Layer 2 of a small transformer language model trained on English Wikipedia (16 layers, counted from 0, width 64).
A neuron adds its activation times its output weights to the MLP's output. To switch it off is to set its activation to zero at one token and run the rest of the model.

Output weights of the MLP neurons that the questions are about. A number n stands for n times 0.0048.
n8: 2 5 -37 -39 -15 39 26 39 -24 16 -11 -42 -30 -18 11 -41 14 5 -25 58 -33 -21 55 32 -38 -56 -13 -23 -50 8 -52 -7 22 -27 8 -25 -25 50 -12 17 -20 -18 28 -31 14 -30 51 -41 40 -12 1 -55 5 -31 13 25 5 40 22 15 -56 38 -50 -39
n9: 10 -2 16 -6 38 -40 -8 -32 -23 -28 -8 36 23 -31 52 30 -38 -3 42 -42 -30 -10 -14 -8 34 36 21 20 5 -15 2 -10 -47 0 -16 -36 1 46 -56 2 -43 -16 31 32 49 15 -2 -62 13 -47 3 8 1 8 -11 -44 20 14 14 -1 27 7 -1 -18
n10: 51 5 68 -10 -3 -21 26 -36 10 22 19 -24 28 4 -22 17 -23 18 -7 -21 15 -9 -10 10 6 -9 46 5 15 -28 -20 32 51 -19 -8 25 45 55 -79 4 41 53 -6 55 29 -24 64 1 -17 -19 13 -20 -35 -26 42 33 33 -30 63 -13 -19 25 -59 -3
n45: -36 65 48 -36 -7 17 27 -47 7 4 13 -21 31 -9 -14 55 46 49 -1 -46 21 -28 -18 -2 4 -4 -31 40 -35 4 27 25 29 -37 -4 40 -50 -14 -20 -9 19 39 35 -11 34 5 -21 1 -17 15 -31 48 -19 -21 -51 34 21 4 40 7 68 -1 34 -26
n47: 5 0 -10 22 58 -18 -11 -18 19 30 80 18 56 33 -51 6 28 19 -43 -19 4 13 38 -5 -8 2 -6 57 -17 -26 36 -7 7 -24 61 54 40 23 -3 1 -18 -37 -24 21 11 -26 -22 -29 40 -20 -38 9 -20 -24 -32 23 26 6 7 -9 -19 -29 14 -58
n60: 42 -26 1 9 -13 11 -28 -76 16 12 -16 6 -9 6 -1 2 22 -3 33 -7 18 6 -46 -68 7 -11 -61 -6 25 -15 -12 -16 14 56 55 -5 -26 36 32 3 -39 -37 -2 -40 22 3 11 -17 -10 -2 -67 -30 -34 -59 25 3 30 -2 -94 -52 -44 18 7 0
n62: 28 8 -39 27 -16 -23 15 1 -13 -6 33 -4 41 26 19 -9 24 -1 -17 -18 -44 -20 -18 33 -24 3 -16 -2 -37 24 -14 11 -13 1 16 35 -11 37 10 -21 -78 -16 10 6 -14 12 -34 -5 9 5 0 3 2 11 25 54 -16 4 -22 26 8 -21 54 4
n104: 30 24 -17 14 -34 -27 11 5 8 -1 -41 -41 -7 -8 14 -3 6 -16 67 -11 50 35 1 2 -16 -14 45 20 3 -17 -42 -32 -2 -4 -31 -8 3 20 -39 -18 -40 -38 -38 4 21 -38 10 -4 72 29 -43 -6 30 6 -12 -34 6 31 28 31 52 34 -33 -21
n126: 39 17 -28 1 -11 -30 17 47 57 -48 -31 -34 -28 -36 -28 -33 19 24 41 12 -40 -23 43 54 67 -23 29 11 41 -11 9 -36 -3 20 63 54 22 -4 -26 32 -3 -19 13 -34 4 27 26 -42 -12 -80 -24 56 26 -35 -43 4 7 -19 -20 -16 -10 3 -14 -5
n139: -22 4 -18 -32 -49 -18 9 -52 12 -4 56 38 -11 -47 23 -34 -28 -24 13 -26 -3 -75 -35 -62 -8 -37 -29 -66 -10 59 14 -53 -9 16 -14 26 -31 27 0 36 -45 -15 -23 -19 22 4 0 -13 24 17 5 -39 -36 15 -1 -52 -27 -14 -28 13 14 13 -9 -9
n142: -12 -18 23 35 11 31 -22 48 -41 33 20 -5 0 -6 -10 4 -28 -13 76 20 -62 6 13 -10 19 -4 -11 26 50 -30 53 -9 12 -55 -17 69 13 25 -37 27 3 23 3 -35 31 -23 -39 -12 31 8 -64 -17 76 -11 62 -11 -74 0 39 -17 25 16 11 0
n147: 33 -12 8 8 9 -47 13 -15 1 22 26 -7 -31 -11 0 -7 33 -21 1 2 41 8 29 30 1 -50 21 13 -3 7 3 9 -47 -53 20 40 46 31 7 2 -26 -37 61 -18 7 -14 5 34 8 2 5 53 16 -71 -21 -2 1 -1 5 -20 -27 17 7 13
n167: 23 25 1 -26 24 4 -19 -37 23 57 11 7 23 5 -5 9 24 2 -21 19 -44 18 36 -18 19 -16 40 -34 -18 27 1 -25 6 39 -16 9 -20 52 15 -2 13 -7 -20 -7 -4 -27 34 -39 16 -2 -54 16 -37 -38 -25 50 8 -1 53 14 -25 -44 58 32
n170: 20 -2 1 13 -14 -17 -17 -6 -29 -53 -7 10 -13 17 -37 59 -41 37 -15 -11 -73 5 -24 -22 -31 -72 17 17 5 76 18 -22 20 33 -20 59 35 -46 26 32 20 55 -32 44 25 -42 -8 60 -2 -6 -28 4 25 -10 -20 27 5 43 23 29 74 33 52 29
n181: 0 -69 49 38 6 8 5 1 37 -27 2 -3 22 -13 -41 23 -3 -49 54 -37 -25 18 -54 -24 -53 6 19 -14 -33 8 -13 -40 -7 27 37 5 11 1 -8 30 -33 -14 -26 -3 28 -22 1 16 40 23 9 -30 -17 16 -36 -63 9 -25 -12 9 -19 19 -6 6
n222: 25 43 -22 -47 26 -14 60 -26 37 -31 35 -19 10 -25 17 -2 23 -2 9 24 6 49 -40 34 41 5 6 9 45 -6 26 27 -54 43 7 29 0 20 -65 -52 54 -51 -6 37 -24 -47 23 -9 15 5 -49 5 51 20 -3 -13 -3 16 -23 13 -11 -1 -34 3

Each question names a token from some text and the token that comes next. It shows the activations a of the neurons there, in the order above. A number n stands for n times 0.09.

Then comes g, the gradient of the next token's log-probability with respect to the MLP's output, scaled to length 1. A neuron's effect is roughly proportional to its activation times (output weights . g). A number n stands for n times 0.0056.

"s", then " at"
a: 0 2 0 0 0 0 0 0 0 0 0 0 0 9 0 0
g: -10 6 8 -25 1 29 -15 -11 6 -28 -18 -42 -25 -44 -7 -19 15 17 4 31 -15 -12 17 -24 14 14 -27 -8 7 13 -3 -12 -1 24 -53 -7 27 -12 24 -7 -45 19 -8 18 28 -29 23 0 -47 6 1 -20 3 29 61 -3 -1 27 15 18 -14 1 5 -37
Switching off which neuron hurts the next token most? n170

" art", then "ic"
a: 0 0 0 0 0 0 0 0 0 0 0 0 0 0 2 35
g: -3 -14 -8 -4 -9 15 17 -6 27 -18 -13 -57 -23 14 -34 -35 -9 -17 -6 27 -53 4 -23 19 1 -3 -40 29 8 -7 16 21 -30 -20 26 -5 -21 -7 -1 -4 43 -10 23 20 -37 -6 -29 -7 10 16 14 2 17 27 -7 28 -13 14 -48 9 8 26 25 -34
Switching off which neuron hurts the next token most? n222

" for", then " V"
a: 0 0 0 1 0 0 3 0 0 18 0 5 0 0 0 0
g: -18 -17 1 -20 -28 6 26 -14 -26 -26 25 23 3 9 -19 3 -9 -44 19 -9 41 -46 6 8 8 -30 -9 -11 -6 -21 -28 -24 -27 26 20 13 -14 11 -11 18 -4 -29 19 -51 -38 -9 45 8 1 -12 15 -24 -24 3 -33 2 6 11 31 15 -2 -29 -35 -26
Switching off which neuron hurts the next token most? n139

"qu", then "ad"
a: 0 0 0 75 0 0 0 0 0 0 0 0 0 5 0 0
g: -9 8 7 16 11 35 -16 34 -58 -22 -34 -1 -21 17 -11 24 9 3 -12 -12 -9 -4 -14 5 29 -1 -13 -21 -16 17 1 -10 20 -27 27 22 -30 2 -5 20 14 25 53 23 -20 -9 6 26 -25 -5 46 3 -43 3 -12 31 37 -4 18 -36 9 4 -32 24
Switching off which neuron hurts the next token most? n45

" to", then " R"
a: 0 0 0 10 0 0 0 0 0 0 0 0 0 0 0 0
g: -27 -50 -18 1 10 11 29 -6 0 -24 47 -7 7 -12 -4 0 44 -1 29 -23 18 -49 -4 -21 45 -18 -15 25 8 -21 -20 -18 -15 37 -43 5 -41 -3 21 23 3 18 34 -26 -5 -2 22 -1 9 -16 -21 -12 7 33 -12 -5 -16 -2 -1 -13 0 4 -19 -39
Switching off which neuron hurts the next token most? n45

" R", then "ip"
a: 0 0 7 0 1 0 0 0 0 0 0 0 0 0 0 0
g: 4 10 -2 -9 -15 11 -2 -6 -14 26 -33 29 27 -23 24 -1 -53 -15 2 23 -4 4 18 -8 33 5 14 -46 26 2 26 24 12 -25 -26 21 31 15 -15 -31 22 -15 -40 2 -29 25 6 -1 -19 -4 -24 -11 8 -4 41 0 21 -44 -5 -24 -15 -49 29 -5
Switching off which neuron hurts the next token most? n10

" the", then " world"
a: 0 0 0 0 0 0 18 0 0 0 0 0 0 0 0 0
g: 4 9 4 -14 -15 6 -51 28 -17 5 28 68 -1 19 26 1 12 -2 -46 27 -29 -7 -4 -3 -18 -14 14 8 -7 33 48 -13 3 7 13 17 -27 -25 0 -25 1 -30 8 -10 -34 27 9 12 -27 30 -3 0 -8 -34 -7 12 45 -32 -9 -27 10 -3 -9 13
Switching off which neuron hurts the next token most? n62

" up", then ","
a: 31 0 0 0 0 0 0 0 0 0 0 0 0 0 1 0
g: 6 37 1 27 25 -15 -2 -3 -7 33 19 -13 7 21 -2 -38 15 45 2 2 4 -23 -3 -3 -36 52 4 12 29 -4 16 -3 4 30 27 -6 -23 8 -2 36 5 -17 22 -68 36 17 5 -3 -15 -31 -10 -6 2 -17 -34 -20 16 45 -6 23 -13 -16 -4 -3
Switching off which neuron hurts the next token most? n8

"ch", then "\""
a: 0 0 0 0 0 0 0 3 13 0 0 0 0 11 0 0
g: -31 3 -7 -2 16 -33 36 -8 -22 -5 48 3 -21 -21 75 -7 -11 1 -22 -25 -2 13 -24 21 -15 10 -17 14 12 18 5 0 31 57 3 29 -27 29 45 11 -10 19 1 8 -31 -1 13 32 22 -7 -5 -6 -3 -13 -22 -7 5 25 -14 13 15 -7 -31 -3
Which neuron, switched off, raises the next token's probability most? n126

" event", then "ual"
a: 0 0 0 0 0 0 0 0 0 0 0 0 0 0 4 0
g: -11 -4 -8 -55 9 -17 -13 -10 1 27 -23 4 49 -21 -26 -5 -42 32 -67 10 14 22 -3 -1 -13 12 -9 -8 -12 3 -16 -6 7 28 -4 -13 1 11 -32 -2 26 -2 -17 -1 -17 -5 22 27 19 4 24 12 6 -10 9 32 -21 -20 -44 0 52 0 5 41
Which neuron, switched off, raises the next token's probability most? n181

" where", then " they"
a: 0 0 0 0 0 0 0 3 0 0 0 94 0 0 0 0
g: -13 0 21 94 -11 -18 -7 -17 -5 -9 4 8 -10 -12 19 -19 -7 -7 -19 -52 4 8 -1 22 -10 6 25 2 10 -9 23 2 -12 -15 32 -6 30 -31 -10 -21 8 -39 27 -3 -26 6 -7 -2 22 -9 0 21 24 -13 -25 -27 -4 0 -21 -3 -6 42 54 1
Switching off which neuron hurts the next token most? n147

"az", then "z"
a: 0 0 0 0 0 0 0 0 0 0 0 0 6 0 0 0
g: -29 23 25 5 21 -12 29 -16 13 17 -1 -23 21 -41 27 -7 6 38 -26 7 -7 -3 2 35 5 5 -16 -8 -10 0 -8 -30 30 22 -24 20 4 28 -4 -3 3 -1 -6 -39 -23 -24 -15 48 -29 17 -23 -10 -7 -38 -1 42 -25 42 -4 12 28 -33 -36 18
Switching off which neuron hurts the next token most? n167

" W", then "il"
a: 4 0 0 0 0 0 0 38 0 0 0 0 0 0 0 0
g: 40 -8 0 37 13 19 41 2 11 -22 -17 0 -5 20 6 33 -16 -3 -34 -30 23 11 19 30 36 -34 -8 5 -16 12 -43 18 -46 -30 16 13 -31 2 -44 2 18 -6 25 0 29 -12 -13 -18 -5 4 33 -7 5 38 13 5 15 29 -22 12 -2 -11 -29 -20
Switching off which neuron hurts the next token most? n104

" a", then "ff"
a: 0 0 2 0 0 0 30 0 0 0 0 0 0 0 0 0
g: 12 1 13 28 9 5 1 -18 -11 39 45 -14 36 -18 13 9 -19 1 30 -19 -8 19 -5 49 -14 16 -25 -14 -5 -33 21 21 15 12 31 -14 -34 7 22 -16 8 20 27 -33 10 38 -35 48 -12 -21 4 21 -1 -22 1 -6 -21 26 -6 46 8 -26 11 -17
Switching off which neuron hurts the next token most? n62

"hed", then " by"
a: 1 0 0 1 0 0 0 0 0 0 0 0 0 0 10 0
g: 16 -18 16 -34 -48 29 -9 -20 -10 -18 -26 35 -21 -25 0 -4 -52 5 -3 -2 -33 -20 2 14 10 -20 16 5 -27 24 -18 15 -17 13 -25 28 -8 -15 22 19 -10 -16 3 -19 -6 -3 58 2 9 22 -6 -16 3 -4 -27 -30 45 21 14 19 14 -54 -3 -14
Switching off which neuron hurts the next token most? n181